Layer 6 of a small transformer language model trained on English Wikipedia (10 layers, counted from 0, width 128). Numbers have three digits each and are written without spaces.
A neuron adds its activation times its output weights to the MLP's output. To switch it off is to set its activation to zero at one token and run the rest of the model.

Output weights of the MLP neurons that the questions are about. A number n stands for (n - 500) times 0.00073.
n18: 392528642605496381374182321394497492608708533311536481578688522519099559459415736392642595447594201581420433455539289482504543514400543358612480516638504526467577589508529693450318448578515507521504542540412816348620519680366369396500584360615546208573223443711324322596632412500259436474470467575430531533555308469390368648423675398436538662564545725622447567575702609590388476657368
n26: 440471506554463335546477424481569438454432664456500409489528606387531449337450556651519570552587537553345508494633353491576428517447597539417324296575459497701503700585529463176534539533336621366515547336433639332518702430532407583503373420567494431447685317461462568704527728515752360585571474550364592417384562433558463588632473509617442581503533603494480327548448566422494447459573
n40: 428357394512500576520343562472436509474475467332608491602532384515500500545554533359481455395484587424389668476463421559420602429572483700561533613377381676536423607430382740416480415493609650615262650549406324488509426619527438388540252530494506603580603386592481489310387652503484497447464556580405565569456494438271705472522275294480542608331310621483427503597465591612527699630627
n41: 497629487490500534515466327405582605649370441590586580543356339477515420534319593497330613686589503464375652599658536770413491432437612630503509528316556419491600621643373383545485585446556506371357609585581540430431523457551663399578322347503497190642569747425459500480535601438575458531575429557516612640447622387546500558422651460624453336456458545494659443462515229623739347461500
n43: 466566555463741524405584530432649532628614654338524516604482562459523480780473354471607746601169535601616468385488732485422467486549653315391600524509433583582576441544367290562512638500232549451430491494507621518454642491511569621553464543465272605397454516463629567569602586634641538606414572585549514506435719459510577566510494416512597323606697426444568429543530494637408520430557
n44: 477693363566473412503510366485391361575638570531551493533450412560593396620568465372565291350500483457623475355543357500550406466562397608462462464367628668490751591563587220472442424360529270537622552566363448338337567510597561385525350506518715552529618467649584503434612429564643537394581646521523497587466645600670669304561723713453412461623496588428626487340324269412249503281542
n48: 576465392488356548506629586553476727579551348463511518455617646593503522454613540609460467408302662292637558641580543372426517421564522465475585349503638466587401480571486358587601470457386494380520555511262420458281362486319509503497646391519368485363445655344572544578474620370567447443578503497535475566371390506530464382569566531581411345625297617354705439459531600435500459252554
n79: 599493683341695404644479442466604529620494530350726425483388494567615461503500442378493316466481650395592556441286438557478566651599458279580542480546271529479471565638333398381547384352351525555567523360273477416609373403458612648435417598427675407506444690240473506526635676436413281600602497507641529567327543564493648443442408507574520510553545435381456413441500513641506529613546
n86: 431458306750472523595386456495561509301460500399468470454494615457545411447361597506339503601562393444454432407794291407521506413494491539430416362464556650592439629434491478531492480482450613500591461745423563361494626482591421293617570588606543506377434567399586582554518475599369406400553369386441413373525438671649606697386695698603544438417457437437605539497592494492452506181485
n101: 337489367564442481458409510375651841340493598392423678440563640449610722605467428466272503496732336257588513483651486607567359369457503550425428445346409465507469414322536318535478547472477635438575537545404268348390401445467442627538461280733520443510497608561657389493574261466479636477691506486277497451378474517500354490476534773449614486557647595398504520587353664432609506530432
n107: 461476458376537566397449443250672450309607468445494497559469637400451497432416711309462473592514553320464574467577622680490369451548711467524456557488388716583440606398388466469418524663630564548801424650308617585539453745547430759652358487433590536529516540500458475462395587624568556494477253435397524490626529334496575546537533609435623514563647481385364539734654365554668627308398
n112: 494429446446605474535600573547347640619284397497529491443363661540628532479482527534335514536437392517326392564318390602479512669604566494644462615461350626601438474330462373624396590331664473366547410410510468392539598680522550478537439491461592623500668592392651611462491670360500397621658582510752500367478479371568491497648460377417547415390676480509599407467483552676500402381724
n124: 497415524373725573840554590600519546352637353482527666649539474594588685629480463586504436597425458375340342438587629344576556468578559459613460673573295548436297536434540553621423420500584591357836516559511652643452489560346497291695420456497511641460435974690584445376572451638447432493436483652446577443522446633434614295458500547451528504522545608451496374548484669665602595624493
n166: 559550531355374548554377610563547344596494567375524570537536569311613639568454630450609341480490539518560441614500402503487380397432715547594506672558623511478404716579469429506550439615555416427497251678473623582343519463635479477694537540623532607439685411435718476437418300542516360466680555493599623438812447561706332300400510711443581520665407503596624541622521355477463500592475
n175: 654479553622764360392732548491366537623233355621433467482641516480506643412565594435611636496493480494503472523475476363367519417536368401539509377485571623718520374460655541604528426436458500684484531402352535433592359406296478677556517500537635579616628580496437481539510432473558428545220449309786531425693545584534217600689493441563375618744707387352518454586519613466375466410519
n195: 589648521541274517699507738450455575467207332569670309472333622662373555541497473574590261283335320429664555656438604580490784397534313445419435458541409376442479572531436511543555500437597323487365394407445500593472327490642664418595635459580468476564490650478404356555722567536500654645548356478578259646222351595457569245581468467553395578515428543596477476452497562369449545558419

Each question names a token from some text and the token that comes next. It shows the activations a of the neurons there, in the order above. A number n stands for (n - 500) times 0.0089.

Then comes g, the gradient of the next token's log-probability with respect to the MLP's output, scaled to length 1. A neuron's effect is roughly proportional to its activation times (output weights . g). A number n stands for (n - 500) times 0.00076.

"R", then " at"
a: 505461491480452502485494502509493488505509487561
g: 504615594555545346350491542617456568625418395370496175582543582756530267601524459466371478574631472484620526434531360606525512408380598572398361505513747519565376484447462634617557546710520300547663352432390632780321536389746440532585355412696503334531606534233523471474571581278512544633273483455423523315479687421367634466668500462531521441383488580485472587626414659722388414548750
Switching off which neuron hurts the next token most? n195

"s", then ","
a: 509361498503417529510517525480489503504469500489
g: 593651577516570621564385523596519493642714620621429316621409256452453490404476624509358533571513509418469517580508067613518645551185663611414574487600540598522491598468394538531456514360373460342644567417624557605526490501637456422506303516586790587620641304483425396416803533391565541394592671364475212361377459497357448567351447694332419491463609552368447409745539395543521471508579
Which neuron, switched off, raises the next token's probability most? n26

"ish", then " C"
a: 460493518497486506525489648496502491509463436492
g: 479081436375383529423498361596467525609405562509694536486421779278364705502410587484526516439399473392459446730498429715432450389215503523523392447545458407427457504472671474464472814449555633316448417468565491476534557645576472296436361459542344774571633462255470474599597395579457298452611303482487281407540491542660587541431493390288682559388626469576471461326545494416548662618552
Switching off which neuron hurts the next token most? n86

" a", then "ction"
a: 497504512497276478497490515464529501489494495510
g: 525487585504331615430461512541444631560458506742318517488563441473435624548374568353683522722646528543399582816621531541422241489320599932541659528464513401452514667598507354605521605448526475298486508649335630454458534402345584430443343529390678301329644627362703572731451657298683552424611386462526531442333423445706524534578517551451427522488680539432540449452449517617694608471584
Switching off which neuron hurts the next token most? n43

" r", then "u"
a: 495493493508508489499496331486499500507195506488
g: 570377489626523376377408541557447482378506508493361384478290621422556355370690380353186657549650460419735462626590493463582523397446498295571346496449614525555437485681494636313521348521610503570546516558431441393703643731423559340430772542332619630700334464283227595443387390371275528425372505343727454617356762405503500452620454582528440507568459584558436506484437262447483457533500
Switching off which neuron hurts the next token most? n166

" were", then " found"
a: 729435581514506503520507478488493486507504492508
g: 494329682700397444534541575567499473437549317637601641506585443544428553460325408381600841296504472541486487615449236512443545490679318312485329525305465501648407458475427306611505421437449314647738514358473711496471416417665582572393700518402641471312510574404454428671599490392444745619718583514510401279553460335395479524586570382613570617434499338420570668366587689687354507454488
Which neuron, switched off, raises the next token's probability most? n40

" g", then "overn"
a: 490488497437511498491502626502478499504496548498
g: 357694518447380435541494748496417409425651422403597363566466720442488667601232545565546715522516357397302375562515507521519596541330566539526426490439447479418435467603287493265462385224340407462483407321542524551543657676616741367457524598479728505471571513320274535367522502518560243648776235393509565541404571479362486376272562585533637572528510495527657324650368426506420583552522
Switching off which neuron hurts the next token most? n86

" im", then "m"
a: 498500499576501505493539499462496489497499504512
g: 540556548633466535481501500459352502498615515369645519472600307511457548374472561595446649253674544533708567219504483431506482671240509527382521467423246529532308736365475612596481324625534464567601625349382423447518580626566636665397347256654426431544655563175621417373464613769429230550405360488492473444344506286585466189474457394529454507388595412415630482528533356582486480533472
Switching off which neuron hurts the next token most? n79

"p", then "o"
a: 531496402465497495513489484506491499507483494976
g: 669749539493509265597277404374448320496503325482308577379485475468470530410510574423480445509536615422647500576400480468836702702409430168431433550510578423479546681533397605578411414497703526483629489641574451357348465537504592639565578595624388442391520710521409620329690622767393511544164640430626605440483473747474392586473547407459531586523744679462446531582435473361406460456475
Switching off which neuron hurts the next token most? n195

" to", then " H"
a: 491503494492506505492503495482499483510523481513
g: 559391450493607627492363432415585537550458382614309603379747406604355470592468489645360546440578424281559562637440545480412423505517377615490432585342359511498474382431499408577488753472580561379586651344401318309327444738344574603437428471863585510513890417396604528415499515469524568594764498361586436447611426404409496377575525463612511546369477658544562522454770468169567385441327
Which neuron, switched off, raises the next token's probability most? n101

"'s", then " \""
a: 497516510387352512504500489481501476508504470489
g: 415649567554558532646513419676624574391492604451394298545462348607560691512336595440503673578454496560585437253434549364572574485448422642471566487652551269700481401524569588338592339521323602443528027328423467476509323428377398518467550750644300578441253561595570447564511448435492500503580427645667613537567465565342453609540451336565461551819650443419368475539650630483443714448644
Switching off which neuron hurts the next token most? n41

"b", then "e"
a: 514499521507531476688489514495486500506497493456
g: 511317521311520308522380397520565618636415517270475506460540572541324364491336366343373390507330569505783502552503497478625465509347601471533512519490372405544568433297316529455598625382354424487508532479518360462188467512636477493657472305458686662478266515320698343523404573478531267428202261487478481543600482631600620416495454647374456422830403456501503533432371581620407552566245
Which two neurons, each switched off alone, lower its probability most, in order? n48, n43

"ch", then "ist"
a: 503514509498542511499496476572481500496483487510
g: 561572484549585591297403431481596743429425579516477696446649604669636571682063459590543442609405438463406535664474624491407512460502527590472651553528492476585473462582571616432501489498311607508722246261432473674427355517352504471523618469666534226307462406588601556576582557565273536690781489564513519421379290332441711488558403568494496491687589646463456317386542326545593524537326
Switching off which neuron hurts the next token most? n101

"s", then " and"
a: 500288501504460538497503523489497501501471505496
g: 638578273481473755541456604428589279454539502491483704381380599736624357595650482397455335385572518315499441578438430516496631566578462347471554528620491463469573184625524499426524335491474560295553342385388633398512676635492460448394440341496673392490489652429656463425472595920514658345585664424408287289400296354591507417601476378478504522478576547379499432522615480525577250509709
Switching off which neuron hurts the next token most? n26

"ar", then "s"
a: 502504416496492487505502492503479705502493481484
g: 444565474582493198645504520509536601508372404662665469465337515409672367442574523531260554584439515425340447346529403615461439442687529213436590486449331466453437412447543316193470512558478552369462512554218365365445574457544342552629514502441578448283808379381554420472754492746447313504511558320340548378395564675777390611369498473519604542434627369507437592597490588477705649499512
Which two neurons, each switched off alone, lower its probability most, in order? n112, n40

"t", then "em"
a: 513478498514484521509504329498490516499494494447
g: 263587599378482437495414623525561503557502452525577793513478602458675637764403452446633416587531470474516491463551577531654455540322571811416517549506571473409573448447422490563484365492481557519557603594370589393403539342541442408416565440462436652535676606630527687425406368827425559558628743717485710811390453419262584447366574419776471544642254433538530654602455566672739428532387
Which two neurons, each switched off alone, lower its probability most, in order? n86, n195

"stit", then "ut"
a: 166522531510494475469502500495500500499497478473
g: 546539530693680492511470378494444552472465442577315542482448544491563632332581364535558545437692499624308585600425607464451441448481340831482499495536469445476465504585430394402534591553509496478567446510386515546703709546587246633509341335406486261690772719381700670532507486667540410590517663498739285517334363390308596605568521368545470582252692478375283462302586406366693402481412
Switching off which neuron hurts the next token most? n18

",", then " the"
a: 500507503510501547497451509498491497502492461532
g: 481580539527503565493307406516368614449624325485531410561431577532288325487689407593558500393446349766622433635483296610427653350306441601312422511365544508542474493360411573532551645569447649517340449605677569276552526491547605467606830606518533279395372184496292596373446446536397604466430645539545533614695367414526603561395452590697452596363424500538406501566331637560751219577489
Which two neurons, each switched off alone, lower its probability most, in order? n79, n175

"s", then "le"
a: 510496500495496534509502499495500491489485495491
g: 506494460426438558562574574534486590526587562496350644346571402739650422527573536538611525456327675650604479559440472295660407330746679468460528490422391570528326220474619596669374558446512723512356556600692338719287506318374599509475526415291420582619487706408378544626658492549530562516637621321532417632331595460717365428517622510442450470608409404590651584594653764249361491446585
Switching off which neuron hurts the next token most? n48

"ur", then "ge"
a: 502500515500501501614500499458476504521515500519
g: 601455563306400607434366387525501387591704791476445521327622374487396616497477567493639760598648495611666469509613388387417334352201525264537380462394600549621338560605567466591424643600547524393549355463435378414597385496444426469529338626568538475378310576422645574328564350178528538480566565437471755402449596539500449424565490402598442484696641601545691325675531209572656602546482
Which two neurons, each switched off alone, lower its probability most, in order? n166, n48

" found", then " g"
a: 500514501499507532438499505494498489503506472510
g: 351504567510340510286500600487354430531638397452341795533571507352314645697717468377591325509446314502526387333264358321499589335316642682508512508523597575574571468405660490500514529757755450505291444760471551463328432655588554433526666561527471518510394537378586507533564434433390752314269585501693591373493406536389473497529499427457442475701421445458270581341682502427456533483525
Switching off which neuron hurts the next token most? n44

"rans", then "fer"
a: 494502497491492432500505503461501512533482503536
g: 577719578574576424538562392445567570487430587536569634448679612584476593507569460407636337398123530705630650651435503646440485394697569573512558496446451426505391597639537526572416690616600478609395433407848408537646482337357570590510347620495285875588638480302528379410468423792629465590535636639534609509305518543714509329442460408546500549575464500433513342376305557596400492537421
Which two neurons, each switched off alone, lower its probability most, in order? n195, n101

" F", then "res"
a: 488464299503559549540530497504490478508487525500
g: 331564549525641384605667463338637471490495773540578404618358555557364433570710551738537585707443483495494487606627315558436440622714793448554361510606374515517434337538643578746571340537360530562543551448347516571397539560585500432474464588150742780505285464414511548620591527649603522652412779579507671537431386463686544510425532587436426440584430582456402398423492650354613349597494
Which two neurons, each switched off alone, lower its probability most, in order? n40, n43

" where", then " he"
a: 479496493492515496497275513510510273422486508504
g: 469640447503509438773300429406650405474639574445478392561517564481551286515404295581429502399549428602344639537395424474456608397393661493451590363558370451412441448623666632607403688583400595408790464484465294703541527459330471306689382595544639333758514659407515468514689509606429230568388478488583420445460520598477307389575552636581400539351251742504393497665581490491245679466397
Switching off which neuron hurts the next token most? n112

" its", then " pro"
a: 487483496533470506533494484464500357585497500499
g: 435642443667592611738388571412447375497320400696593679322625621505617354465678468337454639735304607524549733394500579696453490273462538295638578586525659621439390463264434538373351664544572381631616371484558699475407435591434520480389614350396694559450386591749455567620644456654649590422655565494525565650516464609435652519315612497498616475351553620483581652487310498576545602569573
Switching off which neuron hurts the next token most? n124

"em", then "p"
a: 495503519523500503497506499503580502490472512517
g: 549509404418648406519377468494458444448426378537797429578362507553650216671584362372687488533384587451490414599408599521569494316401518494597514512568582496433491314554737552562562376354688512488404563605360574537505402473594468504504622751399339521460312413478444525575215549274385161416418628461540531611637443618390328657525439360245575458326260509550522600464794314434581477523404
Which neuron, switched off, raises the next token's probability most? n107

",", then " off"
a: 498500499500507531498450507469527491498497456538
g: 382521514537627346357436662359743433489616366518317635540404666493528526544271505297435507514662499448460671566530578382641471552311594619546455436540645595554473561630589720773681223603662576405372565614559544478413585633369371413580679576412682484402649581396549263384301554557414518454712329665312577581349472599602320510529601373637619496413615556522626474537431516676325347515465
Switching off which neuron hurts the next token most? n79

"-", then "8"
a: 480502517325489513504880496481454489511469464503
g: 412283488657584246492386421596490515592494700465437682591504625499424561442228370492522487459633644539459530407458725604404547752594468535540458488547624560554621609280651518480539679445479354547271565578582560552675394566505637484430536404510471282792670498496665222616434682340594392642503417468463352402617574739625588478598561330530436488544700485489424363761571340703533581470447
Switching off which neuron hurts the next token most? n79

"ool", then "t"
a: 508483445469494496499504511480499503491490498601
g: 616494341413289362686437576636532584534444390315443667584461527684484397469502293321499538409303608495791549611521529472438367425247536875422428551476487485469518537320677515393600372370397627412464543346606479556365454643498432584587471729562462594436478471306542515496249439713656381395331536403405505604375752809640618521516465501465537475362449549532499625601652409565380643456555
Switching off which neuron hurts the next token most? n41

"res", then "h"
a: 500320487486375500502380497513470492524555510490
g: 574752392335518358480526500351609390383267423445344484395602535497436402510599505384369545483256382467399482447522629681484756577490498679573350505580456367465605580412444465595525565662631564431496631551483571331477388724530321415500585683695655397760288715665295724347506462204312685575680526518509641460483358423425511473494459538444461537577521482347531420391597663624671372548526
Which neuron, switched off, raises the next token's probability most? n166

"'s", then " Comm"
a: 535501520374519507499499389484499492501492382487
g: 460463418410317506500526645350418476490555472398600546482453449419450602515380525442526567659293440529195413474529607694583455501209528257545496551541227528381516477539477462575480607306613562323621489400409471602531665487559691301549615443295369906590491399583416539623450456635574096499625544362352465577554476452565530394339483454574526501626436509594506447267398405511760615545666
Switching off which neuron hurts the next token most? n175

"ed", then " M"
a: 500499509502513532522498500511498485508505464499
g: 144579410446483546435384651529276484488533450530663647541485371289408695637569479212533673277331409477472407583509464369474493797425545595506525503630395497546471584545606579586390549589527554395414180487542279521416353591553730465720673474534408586466747433221361357423469641566535384485612394577475413385318698463537447348470449430441434469444403493586495420437475600696551495558662
Switching off which neuron hurts the next token most? n175

"ge", then " s"
a: 498499471505524503500486496510537501484526515478
g: 420511625567374363347481538604474756397490437506519253413590529540500516413500487574570678760503408536434682349555292538593482471720461591498696579367586462510583648595227355588336297586671386524551602613326621434427628567518369475570461581485567562321556446631590667347736384603323604609333438632685649375491656470381645533542501454417328526623613398471716568747562636436545397426324
Switching off which neuron hurts the next token most? n107

"ing", then " to"
a: 507504516502525509500502511506508496486493496502
g: 665245395354498429901554500655469557391784448513467397495478424664514066491388511722417317381480498519791652441572609407409486282734455406562504547686598421462491442573554424427467439332473349627585624636418664543529561402597434427477483548402428685434580676630613587551561552378432527573479411303382624393364375583316461579406537626499572404447481534460539515541540419466647655474481
Which neuron, switched off, raises the next token's probability most? n124

"s", then "al"
a: 483425498489467520496518495494509511498471506501
g: 401771558410556471572811627605398669503571303485455622568353577618565352639354456607590308227635429556576461596470709430555571451335481284517539535478716510440677596614435398534441574405492720502572526661544451434367393474621534434455428645673330457297258560467634480321658425483552454486703498670335427610328656412468451500529538630450540518395351434563502701276429562594446434447258
Switching off which neuron hurts the next token most? n26

" up", then "-"
a: 503489506506433511520477511502464502511498492477
g: 623350383508429490242525601420627403605489572485463531508712427491651610224775501558609481709520537494448708537589413403408526552442349433602397460531518593474634549542459533452578371377538738532507677715460420572583418339350435603488453437433632386544374614728616235392333351763426519344543458457316519732536750415721336539495557620402589499695603464624500485733465532490430390537349
Which neuron, switched off, raises the next token's probability most? n107

" and", then " R"
a: 493524500501503504506349502495502464161522385504
g: 555500459455442449967432452340611387534532489547515481492356304612516616598379569571575448469525571474512471649548769447629556562686584506543386491699581447544458576621441417114467517440473567322483625516488306378430421195429543595564423436709390483713694523454292608445619492620503372589359684569341426619552427408605653514541384442423678485386423244487512504461460361373401292444475
Switching off which neuron hurts the next token most? n175

"il", then "son"
a: 516519499490490516500501493490501613541499479489
g: 331456533526587528393210553658422401409628520473643481548399550529549499559618683636455583514571651538690347488415183601488501393622620421583341516500568470529471471495654530359406407362508288334373610452767363315370585298519679437611656660586652485273440409752535561524558602302499277618645548522571382370548454438626474693491473487526471485589762499427626552377426476521279611468732
Which neuron, switched off, raises the next token's probability most? n124

"are", then "."
a: 502500501633366511493483476490497552514514474515
g: 384721713560523670612408622559546698624587514571579411509622517624433349400590466544425501500499508464459601068377336359558353543435512554592574481524650466614454843472192397493546495503382544580799470324766486382473401396733383526565622510662536362547450514682458757487627504436543627543396362568702558559637599561570566606534580625419385540555586419568481554573414381443625374427427
Switching off which neuron hurts the next token most? n41

" as", then " h"
a: 497501504505437521503493511493512505522480497512
g: 312463469515682717641579536503422394509393347572319755435703551661511587609435426526399451572684451348617457472453619236381505626528407544479303538481400404460568383388391494612561459531564516364379528367661387348672408469446499528432721416718779233343570488541653615406657593393598513578499740476405597315464539242274540579515359580496452555484416607425490381357721410488465459432321
Switching off which neuron hurts the next token most? n43